Layer 4 of a small transformer language model trained on English Wikipedia (8 layers, counted from 0, width 128). Numbers have three digits each and are written without spaces.
In attention head 3, each number of a token's query is one row of weights dot the token's vector x. The head spreads its attention over the tokens so far by the softmax of query dot key.

Query weights of the head. A number n stands for (n - 500) times 0.00037.
q0: 596596643358518496493461328488315410336457096801497321461218573443478501533471270817420627550402457354472386208461507245588616564457527629662508629720478502470554528506527592524477577418519619450440777186440286514521449715515445350629524461445479566474332454532472585365363532589088637613419694336602457544381571612419668751531608421645611520497520447473389682433716686682592711373589
q1: 640321365389340643677556487264611444596500364769405220515332278393493806723777623666545382508429181427509573302465398528435319375479464281643306540270764616190291426573512728691821366461685543691584646416588264610556489611439240488375625639577714442496315422773379613538630600614885677825371385412407516534417559375504559467468583513405462561336464487521502453430507452441608668387270
q2: 458672273590587372193402613563342434430432449357610476415699262434445454564440751466368521455668627309481636619435454324521457613521606705293655574490529290405686559428416714811367447594481339615472392583269633385219441610469458511337558319392466471529354731867771449592518589400502337588635639484511749614701632511614558531474701175459395420452744532851543393608488551357543451489664
q3: 417431619638467402383266522390500497187438604468448457468536518577536498490586592354625519678768535556344679660346478240601492400417208394525753691489454516585576471265488617528400368817546360495580768538482645710386486473282665298438625634539705590502423375538809631524606535660422550569409414340790558685407587604357653337433373291367466454477452619240302669427353554229485526702383
q4: 560677560270458542170364244706289293323478592784537402318483641580361365621583421554227260265745571324602365518495599759891443538567679554379438559488461533429537266413317420373676694536394719183278716494526709577367827321599648490474629604541673487570319778339492488592466399375834417347381546542518933333458578408553571511490496564455433577427190656572596485435523310623469402504519
q5: 409613432328458673532406673486398539525493324458507377561695321521463420658512566661428375436755548545478581723186809610498330467652431611590154285472640575614306745288649636454502389377297431596594625453591319511260486501612628355120537462516654427458301402248500455414492497814410650599742473550616495798285336233618735365643668415606517676229181430611617442390489632290798676446379
q6: 492744422608552611340492698459517457591369632494392382427646323423421782062658568414690609604324497612421740647443867346284837615428654648443321564570811526509414462658347446449452503548265411332459445462568136377429639524482515531302615623763492387604491535548698604592457473431424483440387428771276681301484183526538561378525323535336497305541586629693443443454646582806398468343581
q7: 719515440574615416752424567377691631551207538367539646641408596435669656497543515554551538490484375222395446722481602610532517237319558639280639559745631387578321484441508542690899291350277488402575326481375485394541585448448723438629830491584425581297546751522464403534423405478499323387410474357470651637464497556327365514606248492519467467286477605452655641362386789503381249383356
q8: 498178580614477351405520555673315554588402752303637379627422555391546646449372726644570570445464566621701646450613542367425645536444467562739570323516563454521299523349559589487588435384423575427285476711503510606367293508363558186652615321424482490627483454210430515351529239429340639587501555433413489475365473564501747394352371502513946656357554629604261401583527482555689416645448
q9: 760585480627369430497534467477220823624710521270646492326327270506622391391546734619372492535630388520367490582574469464427452597410641414595712654340440361290698445657610451621598474392802223592430547405543406695367759437486456569548608482768286112667706606474469392664251360912543633322468586314508380493374513755349569482565314484489388453359482547604276629499497365545327582385434
q10: 562516286486650423740094352649241404619407379470656387603625421447301278631468388621679646303481280418436541491513644411427295515445484662604589503481601710350640457392438054582656533531368568798549851199363602533486442452398539404382439592591537672499546445423498660365432380570631484761542669400319543516678672535629620465373617614545428330540778626559393383384666588612515443488224
q11: 592490389701698434566451521619282527414571397552728447459458475262273405334565593427580773739533410485492474162403621502515305422486538515694436530610867319588224425501446414728565600650610599567401521324483475458588381365517649875462388394562471264509443473302488338551393613399559559324301578634359467609938691565534497813616480392244619701318442748519514452659555450319469332536643
q12: 390465191548646565424697504491574305656476526517510657193784354637375533479466518569497392606759500541273549474621823361516574379555534511405734215309336456540709539481578390569391529294422436457731175589534588606475555512643470617435269350288537645631531525363840609381843559365190532457551517480289830641521318586462510269574373425468629794619632547337324538315229268702485510727418
q13: 645467587297612351606384385605465642383670556379313344552531525327218465387475491366601598678502440340470610322695303406553551371549293481531464464471589471562698486537566380470627552448605432420478486681608468480491293625309673589456621369899555506693417806563585269507545690458315536381661785269354461311552412416486461471244541514776408403537764490255662521297437286529532792833243
q14: 487581587665445432487152638502377326523362602440509364474686563622426507362759517484590385476513553830698718722564404565479492075456379494533418522670643607543490367492542387451115606239579617353561210413681479490532600687543420599514517379505430414756594408476311443558625702277447540465559549579377493223706492485555612560435594424489395598660627480536268412412355448473653314571638
q15: 522422648387668497821690427471293674585438433854517460564584489433544445454390433623687398421170492583387389327471621559533540718355538346457517823324608539471623594310883401361583419516387642376423477288578596654521629506672385718551586524545425417533439563486582550529154379514672257465371515033529431471771676428687581559421578627601536485350389502281482293430500646573342390305646
q16: 638463233500694540381548210514662492615245418482333459722349455531442446341237846705455564459473589416415777453697518439629368464439645541577562631394298485528431245423333382561497843387433394367619431482434642549690237556558589496598510490559536581449398398542464442527380544679600336404622709422552500452738840501302351709521492644384440390705515404610575472262421480512606393625512
q17: 648494385484875495748807539494547559548571319437324492321596243377447748559498626821478471348703450450339460344379683512552616297405526626354449419489294393280459630527541274502518484765563481183495647377604469580477568374586282356406504630393420488558448590302336583436625634597569255529361817566462529424627701396362751339662394439491434390447695299524367600328561471576641683726522
q18: 576650539390602690354598798683584533388245193731373502446660467492629474635703273315583707273478840618138496437486539819579239555529524449623621385385712399385494492323420523307468582552219185599598602784418403532350536407248380753276347425361499502802215490524417460442552541570479301435501623748477505435539529502656607494371490526564445214621541552587514433278550576629532756534607
q19: 416612429198522306610554738349514402330541559560475633524582248605780459656289416392470517361649653518573479549666546295467480580392303402480309123334686317404727449587227318831094830414473313609627486390693666314216485369465689363207617562440317365679760694531589332576631631801584616723598194535806554484400540252432572475297435375586756378641707518706627459612484476792596400434747
q20: 444423608602438385484650431402699521510625549513536434550141340385461534315728500618317679424621595445280370484388570572514679606462542508635637573494393548289452552497682706538504392426123784544474488422616558525646480413432663388546407554597487305748632559237542330455380224570428658228699342236284709500555512375444508502298612569606483373580670699594447862492468480442552578644152
q21: 573502247603396494449712608718790193530511466520719314414545598571722532588554656351480496515449598753460635204303818640471468653338465412596548335625539489419699587344321125519487669437648028607289305341615797450162423604629359445498661517711398711510749538404542396504428825571557370719274318516429543428734682600374407396332227471400492291515667355456374509607501391469405490475428
q22: 406359573670239534469584187453662270536474187374780554452494636432614496367318478702437604476535387491566432162370282531550465649360639244355427411400525580811818639194621682753459646309568621681449160706635588577444600453351736535585187617443515679392264840455351586731353323452526413549549505484527258218624649424747571266628594667255664615663655508610356445655552453545334286703400
q23: 328763564593548469629719678454372302460458332545436383244600371500372552416558215364431211428363490586600538532408583378769784361605276464645442266520458429690615394468384493553450564538623690482613617455414410415402538702406544589676621452410636604705337274411693551620627560423471255302723367575602478757502768466434469227458400589428470624513512589294322742538104302526670421646646
q24: 690703641328203293664430333616545206563639525573487487661590198550516772315631482373506504562322333332385597453500359583396456438579683488379578410666568408523305394645236619337633513443719488558341489313318561450467576373707679319599531375445587426585569381624490535581438478426222398626668463403503334486549559611864385258471581565567512546755577452674257582191481408630380678765458
q25: 398536602366326260687789548360478516533484579207584346445531641633282582588802804450673499436178446474607546243289465504583359474589375493714418626470361340449309391521468442447719323757593549419576568734427521457797379473686677460559596451785435338318689355644452471394288491672479667536582383185504475455367609514406724595760483604673256539500248585650344282640611555332532702043752
q26: 527928401460569588556642359303359468467223592582703541495544375410593555792318276548586782548617598385773288478650523592588501517755788273391274549479516509350526476470416660336398689386384570699576611492420623390421305545633375206744601702265756489602681443582348555835348593605467539548577368681303526423564486694446547431596504466484685337706414587416391212210332715424299716392377
q27: 707522567495502479532451348289648499594600622406719433551639501521699349679579470617514562641421471548598520401502429539438588377508488617585532536451425274569419357592445608565596471483428615384534548553452307548488438419802624466564655344414340576302364449381660794388451375332444378662455522451311466487293392505612467509528639644364299314337519659409575508431468557381521678466545
q28: 600437496513417596415306512404443691414510268291608587294771683510592656465584465257678260730837517625450679285660601394621439369425466450498502698564424307602195451406363761438714454527397523756388676579462551465491485621446317429289516631405786593390211427458806613589423463346602413661435581352570576314642324440447740516617393480606420297359819365202431345518686608554562870564543
q29: 446474445723319742757331751243481502612393591416467288239474518454332438446406576500432298744720748715426609437505612640659597281340321543280405466626458557660542633475883481732716656458431652669437448359686687670490627427502443548363307293447780440641212553603560526298549429525589359390610453370483338375478486537096577414174517515276407215558332711511438614390466193460626728446790
q30: 381738251612524387270831219668355610588691368564616307471627421577533503459289497610643468404559728694635492117433381586307574328743299426491532442658452718555412597489753551511540661731698518596589475499592523462526446715396546541190520459600406550343258282348314626387621399332632625562379450444269697679781413772596667488542578416552697232412563634309489525474480302548485685247330
q31: 274536517517513396578532223586710443426414505376654399342702645444547419493469552529553784705780501457416702597384310290586354331553544141548425425512542506443450694396546596599536495540381584326347306516625740609396470548424541639765645496331282790356540260488523350237488345181384872655521502635642559399355559529601570441537255532526444553764526396590399545377431527574718327628277

Each question shows a short text with each token's key, already scaled and adjusted for position as the last token sees it. A number n stands for (n - 500) times 0.0023.

Then comes the last token's vector x. A number n stands for (n - 500) times 0.019.

0 "em": 426535627588586508602282408583520428799405696539424561832576496598774363552586488399415533382431
1 "ing": 372412616626498609571218328579562470631318720414633543842658509573822454628493544190514548513469
2 ".": 400449594569505524565227339599489552642306716490526590768570543521793441662545605309579593505431
3 " The": 426361531566512513625201379586497605652325684530532554790447540529816444602488549273541578588521
4 " director": 473424544665536585571141459569553558534303593382485541875520534575765448511592522255513545589499
5 " was": 366405614607446636606281394602554521601314698482522592766639529556807375467557510250436547517457
6 " Charles": 400400638605533527684335362648414524642299692496519622678605435576831416529628509312482537483549
7 " A": 444327666662596558539260331594426540647310735455606559635633420533755483496603604262501531554549
8 ".": 397480679742427591592321456629478616643313795382564496684472471527720460599575586319498689548551
x: 419359545485595442528524595619455301461491536513619442531397625619363423395747561457422536584241464521583561463439480473666343409379456547450578584502564512425571503395525542594418278514428492355786451516476554736439464511680430627488556409418736447519520610601492332466595525563492439769452528543441480490495459617406557674566485486509613366475559583479216454418483422463349445597435
To which token does the last token give the most attention? 8 "."

0 ",": 408551628587568488606265405591487444803394707531408564820560495606778378548585473386411530387431
1 " meaning": 400343524619457515571186433623547461613274646521581581832549448569815427508536614282574504514498
2 " \"": 443283519570576530595262400617416491595297692492538472817566492490792335555528570284517554460485
3 "land": 436357544644540704568182395488586407553324629411573542856620521403777430651428591215536450416492
4 ",": 399415558580486693422212390542489410618320640413541500762614535399778428679417591193467461485467
5 " earth": 413337565661505574478194432565567443543337613460532443755553461504841326665504563278520393466564
6 ",": 401377519532401644431211418509516390576351631468588545754662538485808411663448544244490421476438
7 " country": 433342545620472626478210490520544358578333671481576546780601478531890440620525568326550375485505
8 "\",": 373382503485342544492213422629483485597311713517567625766631519599746356509579604260440453559468
x: 683417570398559393643513424645488442486413514544567584450443702649495278437636489427392660435414533464617391446444447617501512476433372402446617679607417358373498585358534482541400424476388389475620460742544555835514510481664442537563561528665495491421502571577414445494376538477473493630636480550401628429446415518507633580636461330553672461446455571333354392433519457600304345533423
To which token does the last token give the most attention? 5 " earth"

0 "\n": 445544625606601505595278402588532460794407685530423580828548509579746381555574481416411534367426
1 "\"": 480440461623490590509251273781535569574371650560508651934451535499604398477531538246524582604353
2 "Y": 410429520515500672477290233729523486501397593478457510782630585536828378533577549253520528533428
3 "es": 346428547694567719516276339649646523556422725449459548725593484543705372589512573229564630628484
4 ",": 344384589633498587449203303693543593584375695482551583762563492626737453575512500192480594552392
5 " S": 387299594653597498470189364671457481594446686495499480735564438528759386589601556296542494578548
6 "yl": 375365567675612590455202366616519525574418743474652438768578360525690428547447542312478570538548
7 "via": 464381604661493598425191336649523504556287740530585533704649405500701485595585568272436545599478
8 ",": 342365582572466533389173318643487616572348747550620561692620441614736507576616571237388539602431
x: 633437538386515374559548384691513425488388537600575590323474628631355246491598511448413589485326559415616501390403445501544519440515398348440614674592551300362568498432531421589324411539492517362651397585495585795561450560690449607629567437606592494464467604639534428460417573494486486672597358632473553360484430563447657643603561417528641512448454541349265433422499426580382410501474
Which two tokens does the last token look at most, in order? 5 " S", 8 ","

0 " About": 427549622561582490621263409578506456792387697530410567813571482603796374545614481390415528375442
1 " That": 412362610552528556655198354592542502595266696434571534763618497520805431508630509203512592484576
2 " B": 412407587559619571553213379557461436576373659378592552766652513508777516569599535269518610474494
3 "ass": 429409623562483685592242351664593389536382785375581540796643457464634503655487586273516596474512
4 "\"": 438412535515453519631209297691506589588351777471525623870595474598652451539605567206530590551384
5 "\n": 388347558581538590594259305612583600642347708487545609871559461618691453580569598331520580526408
6 "\n": 447405568741600632513282272676636528701377644470542689890479562477609519547466515352490585506399
7 "==": 453503542606646575587220319673513540504295633537462605881499482427498456599555623328466400419446
8 " Tour": 427536678609533692579301315663636504545378625462486661888528484484724346510488629320524557528507
x: 682522406297614477533421396585450450446509453647514449444438528578449506453735463655361548517441459598390437347506563487553526519544430358406616615431573511266295396482689539588480387532380494396632535612369533848425471471661473536552556454466561329492471624619607323426475509395590443651609576576327599568487520443418648453532436367410494471398552590585349506565580647589385443578429
To which token does the last token give the most attention? 7 "=="

0 " y": 444543615594586511606276409582509437794414685536412544822572507601788370561578489394417530378437
1 "al": 413399624634473687579144282550548425573381723468573477860624394546711390630425523215561470495482
2 "ta": 450456602629432679520182329672528445566294687466500502778723420567755465656488547241551536470461
3 ",": 353403561557433604475188363603508527584379733511552542749643451609783441622538525252502556531424
4 " meaning": 400310529614423507559217448594520453609281616515562528838590412607796421531547641297555438535513
5 " \"": 453271520572564522590285414600423479598303684491541447814578485502800316561544567291504521459489
6 "c": 508340464577581679527166363490539363484418610462570447779602553361635351588485580268473421440515
7 "ool": 483398580629496770467219431491526429527303571389613480794639482427744423617384560221548443444516
8 ",": 435385543543480694405210435511569433587343660410601503722633542391828405673432558183457461464401
x: 509330557263584462596465359627524397490373484581493566442437653592420287471563499383361619417443492332572486460563391475559489501549460465382637647564479422390568496427420629502223469503455553400679505639608507762496445446564525552559496500533726507481468658634574426443488493498480538672681420596454561310381429528601665624503609333602677554416587523446319360395488527563366447561411
To which token does the last token give the most attention? 6 "c"

0 " from": 435555611579576492614273412582503429796392698524423565824565501596790368559589476404403523356437
1 " Br": 427355551577514609604270370539439333627414717414584558830634417525781403614558573318495588358579
2 "agg": 410395610593510669498261377535611331519257745403614596659712435553762384577485589345473591539568
3 " and": 478383588552520583495265408581600458542248770448647570684607480636818476634534581232468587494496
4 " He": 487361629636511529618301477612486413590277656424578494753668555546796478606567640272520578459563
5 "ys": 527416609657504595578257390700466353623321746379655555668709484537677522627490613249481582548497
6 "en": 491356674624467599614233394641480485570296666407623586706735477532712522651517554231491502533502
7 ".": 445451640598515510607265355638493598670289719472508565722594565508715496677592671315548561538445
8 "\n": 435411567643519529578257383605573540735359695468509636826509474550698470613551600390488550503471
x: 699549557451521475531433530620424472411404513502548600373333678622436495618695527394484531492426483458487328450463521561514461511572492354347714674621512402390453502423390535568484337583474464451824589377486433795441505262623475585545431539447544426616472515426506485480568452444581430663504550760423488565496468546483637529676522346462539439424370646413301445380600472509391567491390
Which token does the last token look at most, and with what share of its attention? 8 "\n", with about 50%

0 " cast": 421535627574589499632267404587521434769412690539423574827582498619786352536579475386421532371424
1 " members": 392417515576563599670239362529580479495360742504507657853626461596808350537543454290557556472460
2 " conducted": 361436565527475687603255328611504487506294683507572634749689459563788290519503443267491484424434
3 " by": 351417518442447619638340382653483488599315706483511685877666484616830324541504477323459525393412
4 " An": 355305577622583562586301449665535472580376706417587558721677496522793304451552535311456548412560
5 "s": 335481603719494555473189449617517397498414725365568561667755459542738373521674499270450656466523
6 "ell": 303369546624465652551218407633444483511333705422608613681763447615694386581588568252441561465468
7 ",": 316414571605474557454253366634511483589314768483609637681708449641730431511566536207467603479393
8 " and": 356415521686402508469325403626539471592287704476510572750585445714806399564539554273490495551530
x: 597402527459591400527605341701486532451332555571649572430455849581389403515645562475489537515442564477631411507484424504549473445522437436412691660483426271471496470480434488617421346433545427315728402641524580717402494444610471558579491538512696413367541708530501356355512478460580445749504522595410610340392470596421523609556474368499513496427531538393409426467554405515437347546425
To which token does the last token give the most attention? 4 " An"

0 " str": 440554616586577510603272398593511430780405683554424558810582488600784350543606468398415529368424
1 "uck": 486484644546434673605218289615562435622323709496572640808677392510770418550457401271570539486412
2 " a": 425390564613594618605210299589502550625305723527636510719578417575774415545467498208560505533441
3 " ch": 495449586631517704617217456652500522526314615448532431773642487549798349521538515233497498487499
4 "ord": 541432614594386737630193442657566429526358658433558617769739400507799424578449513275587465542428
5 ".": 458447636571486570541229375637521548628318699457525571706595526507773402662529610310627543523423
6 "\n": 461420556660529605520221384633606498710357674466533641818522466535706427617515589371527545494447
7 "\n": 492429577764579666472256338674641474730378626465535697872493562459611497588451520374498561476424
8 "\"": 521416504655515632495267293799555553617367587539507690947452551489574374501510529261537567617350
x: 653316534411551434559425514676472450354405429661565538390429575602527348456714438406470542421391533506442365420376561672501568532449495544394659627416465386295435499380536477518515500624478401499654620606434451804469596422568461576597456542588745377543546586535562317474591510494485516493468559498492572524481330615452652586628457416440542429368610632307269393450679493634375428556362
Which two tokens does the last token look at most, in order? 8 "\"", 7 "\n"

0 "ave": 434552630585583487625256407586512437793415710536429577824593483599787373555584497393418530371426
1 " the": 418387531545563524663189343561475592605343788518618570791561486552831400608491545214458528591483
2 " King": 472418630634571570691221438643460508555330703333544602829704508542773471645480594214473504520500
3 ".\"": 420440615583475486642237343675528601657303731465479619814541543577725376561598598314573621488470
4 "\n": 412408572596536561586252348625603571694350692482497651853531470617712428606561614387541576485424
5 "\n": 464427582725604615507271301664655523719374642468508708894480546514620487582479544381517580475399
6 "G": 493408540634537663406272314625590490560310589459486588782502539393740323454526565317533576505480
7 "ross": 363422579669575705512285390685809475569362644412527714846509549451683377586505585252593599560490
8 "m": 510477517599605683512199367665664458587396640487547660805509571415664384578539522239596658528421
x: 600298402297522382593330415606564306418442437640605482236356632590406420499626446398450511535522481498555533418535428566514394525466522511563633556560399523440420427566469494545578510511499505470748582642499584889418435418685427450494509410523817307536624631501521451436504489512435363624576472434368548605477524597514681590493580428439518364375594617448368434516565496613419499498449
To which token does the last token give the most attention? 5 "\n"

0 "enna": 429543623581574492628274397589507450794396714541419575834581469598787383549599498396418523384417
1 " No": 400410511553537513610190283579551534588424760501670545752624444545847484623617690316596583605503
2 "el": 378419567643537643678192282578485485570412753437625640793669351555660478570552482267563557524491
3 ".": 464467581631506576594237337564468585620301773449608597683510431465740491647574579290569633541414
4 " \"": 466290483552593494631222374600461563648322775521550492796503466512823396564589570273527630513459
5 "W": 510404506593546592479243322527515417583366690375492409825634529330830408580491657241480495406531
6 "alk": 434394563664547695581235358546622418630385702404559480796609470402767456649398584202529502484547
7 "ash": 458362613658565751597226317547634384616331714370563453828634486391671469671479631202526439487498
8 "ame": 434398526639523668583218352486569382616340658434606538840617460428737564665551642208544516470482
x: 522434562262528393547505439582398191300347546608503478427357696661403419450587574555385479447370470355588570348560465494539495414507544347477583594600521542434444492399434441598366511418373504471819542641533661712496509343623564474559427486572748288459462622639663406424482524381548384542566476534434510563394426558495652525554587473616546432542506652502433364548551505583465510638508
Which two tokens does the last token look at most, in order? 5 "W", 0 "enna"

0 "h": 432553632588595513612279407579505432791405694535421549824576494600773372557583494398416530385432
1 "win": 390398651592438636652172356587558487618264760489543570804685458587804449583511545287545576554450
2 "'s": 390415623559509526659181311557486558535235700516554507737579473590862417578559570228534510484400
3 " score": 420483517624462591701189283630492457538388671485457560906627444520747414552543628246597525499352
4 ",": 307427523538395561618212339629433478621366772473515629817644450606763451535477484219571570532345
5 " and": 360429490637391522479257365615512442597302692466467563782579429690846403568517542263551486567524
6 " the": 361355488618473465572208387611470494642331687457540553794517472540837410558474606205494499610523
7 " book": 417398542589486577619179496658478440582312647397533578848617533602724438520536628225462488483430
8 " by": 383393525544429537630271425653505506636269737405522611851631538589838425542507570227415534461438
x: 641401554454572425571553488653507408287408421587670637428373591607485372444606467465428507547452523488698468429472396595452500563415468353416610698456479401438453509417375541640351348487469351416889566615536568706443594436628503550510453548529657454537446613559495362434452541588587392667539548596411564335332531515345576583647525445390561471493551557511223459363462418617430463555474
Which token does the last token look at most, and with what share of its attention? 0 "h", with about 30%

0 "\".": 435552618567574471627268408602516471785400692528400579819552502609778348551601486398433537379425
1 " Train": 396390613548471566603207369609539558600375655465595649808609462588828460556468593242614587508545
2 "or": 533401540540494614585192377631584550524379703487668710720669526498750440579511450191491562505448
3 " perform": 422331527504518614556174394560604624518308648483571659755659460558800370448518566250476572513435
4 "s": 435375622498465609614219336563532464552366668507595681711651479516763364513494489248537526508359
5 " her": 411310553518511516658243380608472546549354637499610567764624562571822301502519483228513464519400
6 " song": 430360557536504633696254410706504527500312669472516571837581493604785363468530534206548559468325
7 " \"": 451260488499574504674276413679458534567346755483571497808549526522787274496545522234516582473390
8 "B": 442394513566577636494276360519506358559413660402529399809633554348742356561473591205472484338515
x: 511419541297521530522256545543510384379454530637576371507364697631457449526611544534498578433359536523524523542322488573365483561532547408414657679423462505480342404391403548427447387536451466449777436592529464772395394442541467488500385384621691423458525734561564447478641553507578517665626444610401535543452607536507589524427515383396584477513597500576359351426518577598440423677255
Which token does the last token look at most, and with what share of its attention? 8 "B", with about 40%

0 "urn": 450528626589585501617270407574530435790406701529418562828580501597777383560589493393416522368420
1 "a": 455379610588490629626179319582568487660310725417549579771699471518702550618443571249484552512399
2 " people": 455386575588573593657284418628611514634347739509508559800630516579790519601525553270460581531403
3 ".": 418448595601488538566248354639509550664326730489477593735550573497779468680515602358547542528448
4 "\n": 429413559681519571538246379624626516728378692478510638824511501547694470625486598400490563494472
5 "\n": 471428588774568641478282331668656478736391630470511700866490590462605529590415520406477565483441
6 "==": 465496578629607588576222352684516511543301647520475613894513498415522447637495624338465382407462
7 "History": 576573501569449647548267360613528523439306580616475638889490518484628371551606658360580432548469
8 "==": 481500555520517642613263422612522546536280686555528644850562478422590391681554670369448373476476
x: 710453530537650566667582405630450435466302570589465423505324559616422474619670505617560590557355370472510320425344607528451630572619429550389600644446502496312510495436525539514490374473379339386820549454579473747510531438599472550356546516528590489460548512555421518471541478462477433693673462552437496560450579457480634518557503378605509320388328655328275430389457558518386414455410
To which token does the last token give the most attention? 7 "History"

0 " st": 448557623578584514613274409589501434777400675551426556825572494590785366553595471399409511378422
1 "rict": 473391550540463698658169347543558497539227646481615657826612419483795386555503484259526463476461
2 " ob": 495287460539439663556223408499564493539302634512591563800692516488801335482502505290572558446538
3 "s": 438377516541386652487202323574523372561397607502548554755668460538756444650488508264561575445394
4 "er": 424345587574364746558290343581515492556335636471563583874720448603761391610413484212604542437474
5 "ver": 468375553495384697563227248652555466550307710549556580839723455507758425644472574203561528432419
6 " of": 419403533445471540596189286596496500606321733489563560797624389530900421645481537237531488447406
7 " r": 411420529560554601541238325597465468609406661519590529753686483482937396564496613302555569420525
8 "it": 443404501580455681573207426669612442560407790481552521725656365470828310573362577216529539555441
x: 678411501440516356513313402647437475435357533560434499341497466666548480394525446551435495485324325639577506434585516463438380506409452425386637425542564496499533562485619545516394531495406427378859513577640479830502484486679547402458502394465653413519497720706432296338553413474489491641530443561395523436503398549486535614670534385553550486365634546527345385523602670620466509591401
Which token does the last token look at most, and with what share of its attention? 8 "it", with about 40%

0 " of": 423552621576582485613266404582502437796396694526414572825559497593804369552585463390400528367434
1 " h": 468452506637590611533216395650473409607384637514616513800590523526828412552507533307574604398533
2 "ills": 379442620580441632643231350637492410528365705525512600806655434511800413604442554283566575481449
3 " territory": 454339569559496619593237366619518471543305694516596658811620424601871407598502548298537481455438
4 " from": 412411506499411567605238347614492464631308732449610581805673449578850397650514569352425435480493
5 " Sk": 403413652682565562490312399636491309597428703457655527800691414501780421520522573326559552367626
6 "ye": 438461646657518703558265466611573274511295715389688557724712411578787448600480566277540536429490
7 " east": 453375590623510617584256336591574472460285753519681520746672391577787435651506607309548533416451
8 " to": 399450533550449541620335355545526390566335742449631506832673422618857456692483623367558535453525
x: 622402508488584434568592401618590394415225476601626496342471757692486341395563478412434448571331407484567518494493488445559328531413444396453676660469492291457404501491367567576393441497397436363745522580495456757500651481689596519550564533523529574403488681623475375470500509460521391584558507564514548293282478514463712440517592474598505361524562575453418473397544468591435531632503
Which two tokens does the last token look at most, in order? 5 " Sk", 0 " of"